Layer 7 of a small transformer language model trained on English Wikipedia (10 layers, counted from 0, width 128).
A neuron's activation on a vector x is GELU(weights . x), where the dot is the dot product.

Input weights of the MLP neurons that the questions are about. A number n stands for n times 0.0043.
n69: -28 11 4 11 9 -11 31 -2 -68 14 15 -15 -10 28 -22 -34 8 -20 38 2 -2 -15 -9 41 -10 -3 11 9 -26 29 -6 13 23 4 -17 -9 -45 23 -6 -9 17 4 -2 -18 9 9 -12 -1 -25 13 -13 52 -13 -1 -18 15 11 20 -19 -10 12 -32 13 -1 -7 2 -15 -37 33 -4 -15 20 2 -25 -16 -11 -10 -32 24 -28 22 -14 35 28 14 -22 -17 3 1 5 8 21 7 10 -17 12 8 16 -2 18 -13 -11 -55 32 -10 12 8 6 -11 3 6 24 -10 14 -11 -9 18 4 12 -5 28 22 25 -27 20 -7 35 34
n108: -29 42 -4 -44 -43 17 38 26 4 -1 -12 8 -14 2 13 -1 -15 -19 -15 18 -4 5 5 11 -34 -22 35 -7 21 -14 -15 12 -7 -24 -20 11 34 -13 42 26 3 3 -1 -1 -10 -5 18 -18 19 -11 12 11 -4 6 -32 38 13 -19 -13 1 45 -4 12 2 44 -2 -30 -27 13 -12 23 -34 -46 11 -43 7 20 -9 10 1 -41 -68 -22 -17 -11 52 -4 -9 -20 -6 -28 -10 -20 -6 -7 -19 -12 -49 -23 9 6 -3 13 41 -17 -17 46 10 58 1 -14 13 36 -16 13 -6 -12 -1 -4 -15 24 -40 -42 50 12 45 35 1
n109: -11 9 13 -18 -3 -25 -5 5 7 -5 16 27 -7 -12 -10 30 39 -1 24 -1 -57 -18 11 30 -56 -11 -6 15 -26 -12 -11 1 -11 -1 -15 -29 1 22 11 35 31 5 25 -13 -37 -44 -5 -12 19 -18 -14 4 22 -13 -31 -17 24 16 28 -44 5 -1 14 11 14 25 -16 19 46 1 -7 -17 -3 -41 -6 -18 18 0 -2 22 -35 17 6 -14 -19 55 -11 -16 -19 -30 -19 26 -18 3 16 8 31 -41 7 44 -2 -40 42 8 7 11 -8 7 -11 29 35 -4 21 -1 35 30 -38 -10 3 1 10 5 19 -60 -7 8 -13 -27
n118: 12 15 14 -24 -27 -19 -35 -8 6 7 -2 8 -2 -2 13 9 -4 9 -27 15 16 1 22 11 41 -25 20 -58 -27 -1 19 -15 26 30 -10 -5 13 -30 -7 -1 6 -18 38 -7 -1 5 33 -20 9 -3 -59 3 3 5 -18 16 -12 -17 -26 5 6 27 4 3 16 13 4 20 -40 23 -12 3 30 30 -42 16 -17 2 3 1 -11 -8 -15 -14 23 21 3 -4 63 40 44 21 10 38 26 -40 -7 -10 -17 -29 -8 20 33 -10 -21 -9 14 -24 -6 -3 37 5 7 24 -18 -30 -46 -34 -7 -32 -30 -2 -40 11 19 0 -14 -12
n153: 5 -6 3 44 16 5 4 -25 -24 8 -45 -2 5 -6 -5 -14 -23 34 -14 -15 -3 -5 1 4 30 9 8 22 16 1 48 10 23 23 3 -8 -15 17 4 -14 -17 9 5 -13 -32 -9 -2 2 -20 -8 -6 -8 16 4 23 3 1 22 20 -18 -8 -7 -27 0 4 13 53 -2 -2 -12 10 14 -17 -18 11 -17 14 -18 17 -1 -11 1 13 7 -2 12 -4 -13 15 -22 -8 -1 -3 7 -15 -22 -20 25 27 21 14 15 27 -32 -29 -17 3 -27 -34 8 11 32 2 -16 -13 -10 -23 -27 3 0 -1 -20 9 -4 -8 -24 26 -19
n202: 7 6 3 17 -1 -15 67 30 3 -19 6 28 12 -1 -23 3 44 -18 0 -3 -31 -29 -3 -10 3 4 4 -24 25 -20 -29 -1 -30 0 31 16 -5 -55 -3 -62 -17 36 18 51 -11 13 -11 -25 -38 10 16 4 1 4 -3 -20 -22 19 -8 10 -11 5 -12 -22 -26 -42 -7 15 1 -24 27 -8 -6 0 -5 13 6 -20 5 -13 3 -1 -33 -9 8 6 -23 6 15 -10 -12 48 9 8 -1 11 10 6 3 -21 -29 15 -36 -6 9 4 41 -14 -6 50 -14 -21 43 -13 18 -13 18 -19 -10 -18 2 6 -34 21 14 38 10 39
n203: 8 -19 -25 -23 15 -14 10 6 -15 11 18 8 0 12 13 1 -10 -10 10 3 6 -34 29 -6 -5 47 27 -35 1 -11 16 -11 25 -13 -11 25 -49 16 -59 -8 1 20 -25 -8 5 -4 14 -10 11 37 24 -23 59 -16 -10 -4 10 27 -18 1 -12 11 -21 19 11 45 4 6 -25 -30 -28 -9 19 -23 -3 -2 -29 -19 -23 -8 -3 8 12 46 8 -10 6 -5 5 6 25 -10 -10 -30 19 -26 6 -32 10 -7 -19 -11 -7 33 46 -12 -11 54 -11 -29 19 25 -2 20 -29 22 -8 -40 4 -6 18 7 -8 -31 9 -10 -31 1
n216: 0 -34 -12 -17 4 4 12 -13 1 12 -34 -7 -29 9 45 4 -30 0 17 2 -16 8 34 -32 -3 22 28 -6 -16 6 -10 -1 -13 -23 31 -33 -41 26 -13 -7 -50 18 9 29 -49 -12 -1 10 10 -16 24 -15 33 -26 -1 -19 8 1 -25 37 26 -49 -5 21 0 -26 -57 -19 2 -16 24 -10 -12 65 16 -23 28 11 -8 5 18 2 -9 -10 -24 -34 -6 57 15 -20 69 -23 17 6 -7 -1 18 0 -24 -14 5 -22 9 -13 5 2 17 -4 -3 -28 6 -14 -8 -8 -8 -1 44 -25 20 28 39 -37 31 -23 20 22 12 47
n231: -6 -30 23 -19 14 5 -6 14 -5 13 17 57 9 36 -1 -9 13 5 60 27 23 15 10 4 6 -45 -21 12 -18 3 -12 -13 -13 26 -26 11 15 9 -4 -1 19 -22 -21 4 -7 -40 14 37 -27 2 -12 17 6 2 2 16 48 23 -26 -16 -24 4 -12 -2 -4 -16 30 -15 23 -60 -40 -45 -20 28 -1 -17 -27 -25 16 29 -40 16 7 12 -22 5 -1 44 -9 -7 -1 11 -4 -21 33 22 10 -45 5 -14 28 23 -7 29 -22 -19 15 -47 -7 -27 -11 38 65 11 -65 -24 -18 -41 -19 -42 24 -19 -19 -36 -18 10 75 -27
n266: 6 25 -1 -11 35 7 -13 -18 -42 20 31 22 -22 5 -2 -29 -15 -31 -29 -19 12 33 7 -21 -30 -8 15 -6 18 6 -22 17 -3 -31 -5 -62 15 -14 -6 -25 -32 -1 4 18 12 -22 -24 -53 3 0 -11 27 14 -4 8 -8 -23 22 5 21 7 6 -47 -57 19 2 1 -2 58 -7 10 -11 35 -1 20 -12 -14 -29 57 11 -13 -16 11 6 -5 -32 1 -17 29 -18 1 -10 -16 -19 18 -23 12 -19 11 -14 18 -5 9 19 14 29 42 13 38 4 19 35 8 -11 7 -30 1 1 12 35 -33 -11 -25 31 -5 -14 -5 26
n297: 11 -2 -11 18 37 16 -42 -13 21 -15 -12 33 30 10 18 -1 31 -1 -33 -44 -33 -20 48 18 3 13 2 -14 -28 23 -7 -31 5 2 29 -1 -32 -1 -7 -16 -12 8 14 40 9 -5 8 -11 6 5 5 25 -6 -13 8 -8 -12 -9 -2 31 -6 0 -10 -30 32 25 -23 -2 32 -20 -6 -7 17 0 6 15 -2 -35 17 -43 -18 32 2 -14 29 10 18 -14 -12 -33 -44 14 -1 8 0 -4 -7 16 8 -17 -18 25 -31 -6 2 -13 15 -16 6 2 20 -10 -10 -6 3 13 3 -9 2 21 -2 9 35 -1 -23 27 0 4
n321: 9 -21 1 7 15 -31 -3 17 -2 19 31 36 -3 43 10 15 14 28 -18 8 -9 10 16 -6 7 9 11 4 36 21 11 14 -29 -5 30 19 -8 -21 -21 -14 -2 -21 -9 17 -9 8 -16 -32 -24 -12 -16 -2 5 9 -10 -17 -36 -2 8 4 -6 1 2 46 28 20 15 -37 -15 -42 2 -6 30 -17 1 4 46 -17 24 11 12 47 -1 6 -1 27 -11 -24 1 15 -53 18 21 7 -21 -6 9 -21 -8 15 26 -6 -9 6 8 -11 27 -13 -27 42 18 -28 -57 12 -4 -9 6 4 -18 -11 -18 53 3 -25 48 -15 16 7
n369: -26 -20 -20 -7 17 43 1 12 -35 40 5 57 -27 -27 -1 47 -5 -1 -9 -8 -12 -4 6 6 -60 -6 4 20 2 -25 47 -7 50 10 -2 2 -5 -20 16 12 -39 -20 -19 10 18 12 -7 -55 15 -23 4 -20 -29 1 -1 -22 -35 -10 4 -7 29 11 -16 66 13 -47 4 11 -6 26 15 -38 10 6 13 26 3 -32 -13 -36 -23 24 -3 31 20 -26 -21 4 1 -25 19 -26 -33 21 10 14 -16 0 -61 -7 -3 27 -23 6 -12 -35 -7 37 -20 11 24 29 21 4 -20 -6 2 8 -20 29 42 10 -6 26 4 14 -19 30
n390: 14 -23 -39 19 17 34 -7 -19 -6 -7 -13 -15 44 -9 -6 -30 20 42 21 21 4 -5 -18 1 33 13 15 0 -8 16 -19 -4 -41 -22 -14 2 -13 -1 -32 22 10 21 -7 19 57 -43 30 -31 3 36 27 5 -11 5 -14 37 -49 -5 -4 6 1 -4 -10 36 -11 24 24 4 -39 -15 34 -16 -5 9 43 -35 -19 -21 2 -27 -1 -26 41 9 -13 1 9 -2 -7 2 14 26 9 -10 29 25 -54 -38 7 14 -21 12 -21 -1 32 2 17 21 -8 -32 -9 18 -18 -1 -40 1 7 6 27 -4 -19 13 -44 9 20 15 20 -14
n462: -33 -17 -28 -3 0 -22 -18 3 15 22 -49 -13 -73 -5 -34 26 -22 -15 17 24 -26 -25 16 44 32 3 -25 0 -2 -13 21 -26 25 -45 -5 -37 4 16 -6 -12 -17 -39 13 32 39 4 9 28 -59 -8 9 16 9 -16 -10 1 -10 -18 20 -7 8 -26 17 32 1 -10 18 18 12 24 -29 -19 20 -35 -25 -32 -2 20 26 0 7 47 20 -39 14 18 30 10 12 -35 9 -25 -5 -22 -3 -14 -12 10 15 -20 -5 46 -31 17 23 4 11 26 -16 6 48 -4 -18 0 -29 42 -10 -20 -6 31 -20 -9 6 -13 4 1 -12 15
n569: -20 21 41 4 -8 11 33 -9 28 -9 -18 24 -43 -11 -3 -27 20 -6 5 -21 14 -17 35 24 -12 -27 42 35 -8 -18 19 5 1 -9 4 -26 -19 -12 0 16 -26 35 -7 -42 -7 7 26 -13 9 33 -22 13 -5 -43 33 33 -7 16 -56 -16 -13 -9 4 9 24 11 -10 43 23 7 19 -28 -4 -42 -9 -43 -3 -7 -41 31 0 -16 12 17 11 -7 -3 3 -5 -14 27 -25 -4 10 -21 6 -12 20 7 -1 -13 -3 12 38 0 -35 5 34 -57 -12 -21 1 29 18 39 -13 -24 -42 20 1 8 0 22 6 16 -9 -9 -5
n651: 0 9 3 -24 -42 -26 -7 14 12 39 14 0 12 -23 -17 6 -5 -9 -4 18 35 44 -3 12 -44 7 -28 -3 -24 12 7 9 7 54 -16 -35 -24 -15 -9 -14 29 -18 -9 23 15 24 2 -13 -21 -20 33 24 -12 14 18 -24 4 -15 10 -7 -7 56 33 21 37 -41 7 -2 -16 -2 -9 -24 -10 14 14 1 26 -35 -15 -12 -15 -26 -7 33 23 33 -10 15 0 20 -31 -9 5 -27 13 -14 -19 -27 24 1 1 17 40 -4 8 0 36 -10 17 -20 -8 25 -4 12 -1 -27 10 32 4 -14 6 3 -5 -4 8 -13 8 26
n697: 25 23 -15 -8 -7 -40 2 6 -31 -48 -23 -15 20 -35 -26 -28 43 26 21 40 -35 -20 39 33 18 0 39 -21 16 -26 -25 -14 3 -12 12 -23 21 23 3 -20 -30 -16 47 39 -7 -59 4 -39 -24 2 8 -28 2 10 48 3 17 -23 20 -9 29 -18 -2 22 37 14 -32 25 10 -59 -15 10 -15 -28 -38 -3 6 12 -13 -34 -21 -8 66 -31 -21 39 79 31 2 2 73 22 11 -27 25 -9 9 -24 7 5 17 -42 -5 -9 21 15 45 25 7 -19 -12 48 -10 -35 -61 -18 -37 -13 8 12 -32 -35 -8 5 17 10 -40 14
n802: 6 -6 1 16 -8 -3 -13 -19 -44 31 -27 -25 -13 8 -3 1 -6 -32 34 -8 11 39 12 19 -14 -4 -2 -5 13 -25 8 23 -18 -14 -9 -6 36 -36 23 2 4 -9 -40 7 -18 3 35 3 22 36 24 2 -3 -6 2 -21 -6 15 -17 14 28 -21 -24 -5 -14 7 20 32 12 -9 15 -16 -27 -1 -3 -27 -9 26 19 -8 -31 -6 -15 -8 -1 9 -35 -40 -9 8 37 21 -6 -27 -30 2 11 18 41 -1 27 34 19 -1 -14 53 -25 17 1 22 -30 -6 -1 31 9 -2 7 8 19 -5 -6 -22 2 -17 -25 -8 26 -9
n849: -21 10 -37 18 28 -30 -16 -22 2 7 4 -13 -18 -16 -16 -23 25 2 18 13 -7 51 -17 18 4 -36 7 -22 -2 10 29 -10 -16 -17 24 17 5 -57 -28 4 28 50 24 13 -42 -30 -21 -57 -18 -9 33 6 -15 2 46 -17 38 -25 69 -7 -28 -25 -17 22 1 40 4 -6 -19 -6 -2 -26 8 10 -28 48 -26 -39 -12 -18 -27 -5 -36 15 31 5 -44 -23 -7 52 35 11 -29 -29 -45 -5 -17 -33 25 17 9 3 25 -13 30 12 13 -1 0 5 17 -2 -19 35 -12 8 26 46 10 -14 30 2 -26 62 -40 18 26 12
n867: 13 -2 -1 27 -22 -29 11 14 -35 31 13 4 -9 54 -15 0 -2 -39 3 -7 -23 -6 14 -8 32 -27 -43 -6 11 24 17 -45 43 8 29 -28 -28 -25 -17 -18 -10 6 16 10 4 -16 -19 18 -1 -23 34 1 -23 29 25 -13 20 -7 3 -53 6 43 22 1 -1 -20 -1 -16 43 -3 -8 -38 0 -64 76 -2 -3 -39 -33 -32 -5 -25 -1 26 4 25 37 45 -16 -11 -13 17 -7 16 30 -26 19 -24 -5 4 -7 -1 14 -1 -23 7 39 21 -28 13 12 25 -19 21 -12 -6 -12 -38 -7 -13 17 -9 -37 30 2 0 22 -27
n934: -14 17 10 -2 -6 4 -1 -16 5 -17 -6 -6 -7 -10 8 -41 3 -3 1 7 8 -40 -33 -23 22 -38 20 -39 0 48 -26 1 15 27 -3 -19 27 -27 22 19 -5 14 7 -6 -34 -13 17 -37 -12 -28 6 6 -8 -10 -29 14 -29 13 24 -4 37 13 -5 34 21 22 -33 7 0 -3 7 -29 17 25 -31 -5 -13 6 -9 -35 -14 -18 10 -20 2 -9 7 30 8 51 -4 -4 -2 16 -7 -30 0 -2 -13 -2 -11 0 -13 -2 -10 -25 -36 -29 -20 10 17 35 17 12 -3 15 -38 -40 36 23 23 18 15 -23 40 -41 -21 -18
n943: 12 -10 50 -18 4 8 43 -9 -22 40 -19 -11 26 19 -1 -3 -8 -18 -18 11 -3 17 -2 7 -18 -11 5 -2 -11 3 -34 -37 -25 -39 29 -6 27 -17 5 -12 -31 10 4 11 -11 -1 -8 -5 1 -14 23 7 16 -42 16 7 -44 -23 18 11 -13 -26 36 32 14 11 -11 7 -52 -19 -21 34 51 18 -18 6 10 20 -3 20 -16 -13 -12 -13 37 -16 -12 32 -1 18 14 -5 -15 94 8 27 26 7 -49 23 -5 -19 7 27 -3 10 -1 -11 13 -29 6 16 -13 25 1 -20 -2 -5 42 2 -12 -3 14 -14 -17 -41 -17 22
n965: -17 2 18 1 -4 -34 -25 36 13 15 -28 17 -4 49 -12 35 -26 -2 32 -26 -20 20 9 47 -1 -14 4 -53 40 -35 8 35 30 -24 53 -14 -5 -1 31 54 7 -10 -29 40 -43 -33 10 31 -10 -2 -9 -40 -28 -37 -5 -21 -41 -2 -10 -31 -24 9 -14 -44 -25 -4 -8 -34 -19 -18 20 4 22 9 35 -17 -15 35 20 0 2 -15 20 13 -63 35 11 5 -12 19 -4 -16 6 7 0 18 -12 -12 -32 -31 -26 -21 5 8 10 -22 25 -13 -21 -9 -35 44 33 20 -21 -27 15 23 -8 29 -68 -18 11 -14 -4 29 11 7
n1015: -42 -26 -16 12 -20 3 14 2 2 -3 -9 -13 19 -27 0 -1 16 3 15 9 20 16 15 -2 -13 -4 -16 15 3 -3 10 -9 3 17 14 2 -23 5 -26 25 -20 13 -1 -21 20 -26 18 1 -24 -22 0 -23 -13 -31 1 -9 31 -4 2 25 14 11 6 -2 24 -4 1 5 1 20 -5 -9 15 5 10 5 -3 27 21 22 7 17 42 25 17 11 -19 30 -8 27 -43 -1 17 -9 -37 27 7 4 8 -8 -23 -6 20 12 -5 13 -24 -28 -24 -6 8 -9 -27 -19 -9 -2 29 -7 7 7 -14 -10 -38 -6 3 19 -7 7

Each question shows a token from some text and the vector x that enters the MLP there. A number n stands for n times 0.067.

"ad": 34 4 53 19 -13 8 20 -26 -6 -12 5 -10 10 9 17 11 -26 -1 -3 -32 -23 -4 -21 -23 14 26 -3 -21 -3 -4 10 -10 -13 21 6 7 2 10 31 -34 -7 8 -1 -14 -12 6 -9 -17 51 7 9 14 14 -9 11 6 0 12 29 -46 -33 -3 25 36 13 0 0 -14 -9 14 5 -6 -31 6 26 11 22 13 1 -47 18 -19 -10 -23 -14 -49 19 -1 31 -27 34 9 -9 -17 12 -27 2 33 20 -16 -14 -2 -29 -16 -13 0 -7 2 -2 -10 9 -51 -13 -20 25 -23 24 12 -23 32 6 6 -4 -9 16 3 20 -9
The neuron with the highest activation: n216

" And": 43 23 22 2 -22 -11 -37 11 -29 -9 39 -30 -28 18 -5 12 -40 23 -17 -13 -19 -24 -5 11 42 -40 -33 -29 -6 10 0 14 -10 2 16 22 -11 -4 -5 -19 -3 -20 -2 -16 6 24 9 -11 -9 -21 17 -1 11 -54 -2 -1 -24 28 0 -6 -18 9 3 1 54 26 -12 9 25 11 9 -13 9 14 8 5 1 33 -9 -18 27 15 20 -13 29 -34 17 0 -15 3 -12 8 -3 21 6 -4 8 19 36 -1 3 -31 9 1 8 -1 4 -25 -4 9 6 -32 -4 8 27 10 5 21 13 -8 0 -13 6 16 -25 -13 -48 11
The most active neuron and its activation: n934, at about 1.8

"o": 3 5 9 18 -33 12 27 -19 -17 1 5 -10 4 1 17 0 2 24 -27 -42 10 6 -11 3 14 -15 16 19 15 -6 4 17 14 2 10 -6 -17 8 5 -8 -55 20 -29 -53 -21 10 -3 14 12 -16 33 -25 8 -14 39 -8 -21 38 17 -28 -13 -14 -27 15 26 -17 -1 -20 -8 0 -12 21 -49 15 22 -25 -5 12 13 -16 -6 31 17 3 1 -10 22 -16 15 -32 8 -20 7 34 20 0 -24 4 11 -17 10 7 11 -1 -8 -8 -33 -7 -11 35 14 14 -6 19 29 -23 21 25 -11 -21 -8 50 16 -28 -11 1 -24 -1
The three highest activations, in order: n153, n569, n369

" 0": -22 31 4 3 32 -1 -8 16 4 -14 48 -11 -7 -11 23 2 -32 24 8 -22 -3 1 -25 20 -17 -30 -9 41 -20 -26 -6 -15 -19 8 -5 25 12 3 -24 23 20 -16 -4 -61 33 0 6 2 -2 3 28 6 2 -4 -11 6 8 31 0 -3 -20 6 17 -32 11 -10 -7 -18 -24 -22 -3 -6 -2 6 14 -14 -6 -27 11 25 14 29 21 -29 22 -15 14 17 -30 -26 9 8 -14 12 -9 11 12 -11 29 -16 31 -18 -15 -23 -23 -7 25 -6 15 31 31 -32 11 -13 -10 -18 18 11 -38 -31 25 -1 6 28 -4 -4 -18 21
The three highest activations, in order: n231, n69, n109

" T": -12 -10 12 -16 -2 -10 -12 10 1 30 21 -13 6 -25 21 28 -55 11 -11 -16 15 4 0 0 31 -60 39 22 -21 7 27 1 -10 34 14 -21 10 9 -13 -3 4 -9 7 -19 2 12 13 -8 -23 -41 28 -20 12 -47 -16 -12 -10 14 9 -5 -35 19 12 -14 30 -10 -16 -2 -9 0 38 2 -2 -3 19 1 -17 8 25 -3 16 17 10 -17 17 -5 12 24 -7 -20 4 -2 -10 51 0 1 2 21 25 18 14 -13 -8 27 -22 14 -1 -20 -15 8 -7 -18 -32 -19 6 2 -10 33 25 -38 -10 -9 -8 20 11 -14 -39 -19
The three highest activations, in order: n943, n1015, n118

"p": 0 27 4 9 4 25 8 -37 -15 -11 -6 33 10 9 18 5 -37 20 8 -8 -5 -27 -1 2 8 -14 -11 10 -4 21 -13 -41 -34 -29 -5 8 8 -16 -6 -60 -34 28 -28 -23 4 -5 1 -26 -1 2 30 -12 -21 3 36 3 -21 32 2 -24 9 21 -18 5 -10 13 12 10 1 27 -3 21 -16 -2 1 4 -16 6 -5 33 14 14 -17 -1 -12 -5 15 16 17 -35 -19 -33 21 1 15 -27 -11 51 33 16 -10 -26 -1 4 -4 -1 20 -14 -13 6 34 -18 -12 0 10 7 12 15 -5 -39 -14 45 23 3 -7 26 -10 19
The most active neuron and its activation: n202, at about 1.7

"ets": -15 1 -4 4 -20 28 31 -15 -5 27 24 -16 36 4 10 7 -25 6 -3 -47 2 -19 -45 -31 33 -28 20 -3 14 2 12 4 -8 -4 20 35 -27 -15 8 -14 -5 6 -21 -12 21 -13 26 -13 -24 -10 7 -2 17 -18 20 -21 -12 29 28 -22 -4 -13 -11 -19 25 -24 9 -3 -5 11 -31 -8 -13 9 29 -3 24 26 6 3 -23 25 13 14 1 -54 9 -11 -21 -50 18 -13 22 9 -28 -1 -19 15 10 28 1 -10 4 11 1 -2 32 -2 -17 3 22 -15 -29 -23 2 29 -8 65 0 -5 13 -14 4 -16 15 2 0 5
The most active neuron and its activation: n153, at about 1.9

" sing": 10 -3 1 -21 12 4 -4 30 26 2 17 -47 6 15 30 5 -43 21 25 -43 -9 -10 -29 -2 38 -26 22 -17 -20 -44 -33 2 -8 38 10 21 -20 44 -3 -17 -3 -12 -5 -23 15 -19 6 -8 14 -12 14 13 -12 -5 -3 -18 4 48 18 14 -26 25 1 -37 6 3 -28 16 11 -9 -15 -6 3 -12 -9 -12 33 29 -20 7 -3 -13 -1 -32 9 -5 28 19 -7 -24 -14 0 8 -18 12 -30 14 -5 5 -9 30 8 33 -10 -10 13 -8 -9 -24 25 19 2 -6 7 22 20 -1 58 -6 -17 -1 6 5 0 2 -23 -3 -20
The two highest activations, in order: n109, n934

" The": 1 33 11 -7 5 -12 -30 -11 8 -11 38 2 8 -6 29 9 -56 32 -49 2 -14 -8 13 -1 13 0 13 -19 6 -5 -9 6 0 0 32 -32 -16 8 -19 -7 -5 -33 20 -19 6 19 12 -18 -18 -31 13 -9 13 -45 -18 0 -1 -22 -9 -25 9 17 11 14 -9 2 -10 14 -5 39 -4 -4 -5 8 -11 -9 -21 8 21 0 9 -4 45 -29 6 -12 -18 42 4 3 -5 20 9 41 -29 -19 3 4 -12 29 16 -5 -27 21 9 5 20 4 25 31 3 -19 30 7 5 -24 -17 32 -5 14 5 17 -10 10 -20 -22 -42 -18
The neuron with the highest activation: n118

"ager": 18 -19 17 13 -48 1 -34 -14 24 -16 34 -44 5 -20 22 2 5 8 -30 -22 0 3 -7 -14 -6 -24 39 26 -13 -37 41 -28 -8 -18 5 4 -20 24 -2 -25 -5 2 2 -10 19 19 32 -36 24 27 34 6 7 -9 11 -3 -12 12 22 -19 -23 7 -15 -22 -12 -14 -7 -2 -30 10 -3 22 -40 8 9 -12 4 4 3 20 4 11 20 -19 8 -34 1 24 20 -37 12 13 -24 9 14 6 3 49 -3 -16 9 -29 6 -1 -2 -3 -2 1 -5 41 12 5 -34 18 26 2 -8 15 20 -5 -1 13 13 14 3 -31 5 -23
The neuron with the highest activation: n569

" play": -1 -19 -26 5 16 -16 -12 29 35 8 27 -24 -19 13 44 18 -39 28 10 -33 -11 -4 -6 4 17 -25 18 -6 -18 -45 -15 2 -22 29 -28 12 -1 31 -18 -11 0 6 -1 -13 5 -12 28 -15 -3 -17 16 10 11 1 -9 18 23 10 -11 3 -11 11 0 -33 -18 5 -9 10 -24 0 -40 2 -22 -7 12 -26 24 14 11 5 12 13 36 -5 0 -19 40 5 0 -2 8 19 0 15 24 -33 11 -2 17 -1 1 -8 -12 -22 6 -6 23 -29 -51 10 46 -12 -36 8 18 0 -12 24 2 -26 -3 13 -4 16 25 17 -13 -37
The most active neuron and its activation: n118, at about 2.1

" D": -18 27 6 -13 7 -13 2 -1 21 -14 7 -24 -24 -5 -1 26 -12 2 -14 -7 1 -12 -11 -10 38 -27 13 18 16 -4 -8 -2 -19 27 30 21 10 -4 -37 5 6 -6 1 -30 22 6 -17 -5 11 -19 48 -8 -12 -71 -19 -7 -16 41 -7 24 -16 -6 8 -14 -11 0 -20 -3 12 -1 13 -2 10 -11 19 -20 -27 -3 15 -5 22 18 9 -43 17 -7 6 40 -12 -16 5 6 -5 -6 -11 -17 38 28 15 20 -7 12 -22 -14 7 0 6 2 31 6 16 -15 15 22 11 13 47 30 -2 -15 -13 -13 -10 -7 -5 -22 -46 -24
The neuron with the highest activation: n462

"les": 6 -4 -18 -3 27 28 -36 10 19 4 41 -8 -35 12 30 24 -11 17 6 -59 18 -8 -26 -50 -14 -40 14 5 -30 -6 -31 -29 1 -17 -6 39 -18 15 -19 1 2 -4 -6 -8 24 3 22 2 -27 -6 18 10 26 14 12 -14 13 30 -5 -22 -16 14 10 9 -15 5 -23 13 13 -13 -14 23 -47 18 2 -15 5 16 1 -2 -34 6 18 3 34 -27 8 25 7 -16 -9 -4 -9 1 -29 11 -13 12 21 -31 12 0 -9 -13 5 -26 20 -16 -21 -2 17 24 -17 13 29 -10 5 17 -20 -27 16 30 24 0 24 15 12 -16
The two highest activations, in order: n231, n297

" Sydney": 4 24 37 19 7 -2 -6 7 -1 -16 7 -1 13 -4 41 35 -35 10 -33 0 0 -9 8 18 11 -35 8 -14 -12 -35 -19 -30 -35 6 33 -20 -38 15 -3 -22 14 -7 13 -16 31 -2 7 -19 35 14 27 30 -25 -15 17 18 18 17 0 6 -32 -6 28 -38 -20 13 11 -39 -14 40 -28 -11 5 15 17 -40 7 -1 2 13 -28 0 27 -19 4 -29 2 6 -16 -27 -7 16 -4 35 8 -1 0 -3 -4 5 23 -22 9 -24 -10 -18 13 4 -9 34 12 -7 -8 7 4 -17 -2 21 22 1 13 14 4 13 20 -24 -17 -28
The most active neuron and its activation: n943, at about 2.1

" was": -26 29 -13 26 6 -10 -18 21 -10 10 31 -3 32 13 13 33 -26 -5 -7 -11 -21 -22 10 36 5 -21 20 17 -17 -20 -18 30 -10 -2 4 14 12 -11 -19 -17 -30 31 31 -35 32 -21 6 -23 32 -16 6 -28 9 -33 4 28 6 -6 -2 1 6 26 -13 -38 -5 -22 7 12 -13 1 2 -6 -12 -12 1 -33 -15 9 -10 8 -9 19 42 -19 -4 -20 42 10 -20 1 32 0 22 17 -25 6 14 -15 13 -6 4 -35 18 -14 2 15 20 -7 -14 22 0 7 -42 -4 9 1 -5 23 -16 -11 -14 3 0 41 19 -15 -33 -11
The most active neuron and its activation: n697, at about 3.9

"A": 15 25 -23 11 0 16 2 -15 11 25 6 -3 -12 -41 7 37 0 3 -34 -9 -10 27 -13 -14 20 -5 11 -13 -13 6 25 -3 37 15 13 -8 -10 35 -31 -12 17 -3 11 -25 0 -6 -20 4 -19 -21 30 -30 39 -38 1 11 22 -2 21 -21 -5 -16 -8 -25 -25 5 22 -5 -47 29 -17 -19 -31 9 0 5 -16 -17 6 10 20 17 29 10 52 -42 19 -16 -34 -13 6 -15 8 13 6 19 9 -33 24 -8 0 4 -6 0 21 -33 -5 2 4 -3 -22 22 7 27 18 21 -26 5 -25 0 -13 9 11 10 -7 14 -26 13
The neuron with the highest activation: n203

"my": 30 8 10 -5 -28 -11 14 -26 -18 1 26 17 22 23 14 -5 -25 14 -43 -11 30 -40 8 18 20 6 -11 -12 5 -1 -5 -6 -16 -23 24 -3 -30 0 -15 -24 15 22 -2 -7 13 11 15 -32 4 7 51 6 -18 -23 2 14 6 17 19 -41 -28 6 -4 10 -18 16 26 -4 -10 25 -7 45 -55 13 11 3 -22 28 -33 24 13 10 22 -39 -27 -20 -7 8 12 -2 -7 -26 -2 8 1 -8 -9 29 -2 7 -4 -2 14 -7 -15 -6 9 -21 13 24 17 -5 -17 17 35 -17 -23 30 12 -15 25 -7 1 5 -7 -1 -44 -7
The most active neuron and its activation: n943, at about 1.6

" being": -31 30 -1 22 13 -7 -6 12 4 -5 18 14 23 18 23 42 -27 2 -5 -9 -19 -19 11 0 1 -35 23 9 5 -29 -33 27 -4 -3 -4 37 2 -22 -14 -15 -21 5 18 -17 11 -2 12 -17 -1 -29 7 7 3 -39 21 33 14 6 -12 -15 -17 44 -13 -9 -13 -33 -3 11 -4 -22 -20 -10 -14 6 -8 -32 -5 24 2 0 -8 17 48 -34 28 -12 34 27 -17 -27 10 -5 4 17 -14 -1 -22 -1 25 -8 18 -7 18 -25 -13 7 13 -1 -20 22 24 17 -38 2 12 27 -9 12 -32 -12 -5 13 -12 22 33 -20 -12 -18
The neuron with the highest activation: n697

" Championship": 0 8 -11 15 12 -23 -24 6 31 36 29 -43 2 -39 48 31 -20 4 -37 -36 -18 27 -30 -6 19 -14 58 6 12 -23 -1 -6 10 11 1 -9 0 47 -18 -31 19 6 -11 -36 7 -15 39 0 9 12 41 2 4 -16 -18 5 4 15 -8 10 -31 5 -5 -22 12 -2 8 -5 -39 8 -21 -19 13 20 0 -38 7 5 17 21 -12 -1 30 -4 -1 -20 24 -18 12 -15 -5 -13 -38 23 5 -11 13 1 2 -11 0 -10 -2 22 11 -15 7 -22 -25 14 22 0 -1 14 12 -7 -4 11 -18 -6 7 8 -8 -4 8 10 -3 -10
The neuron with the highest activation: n203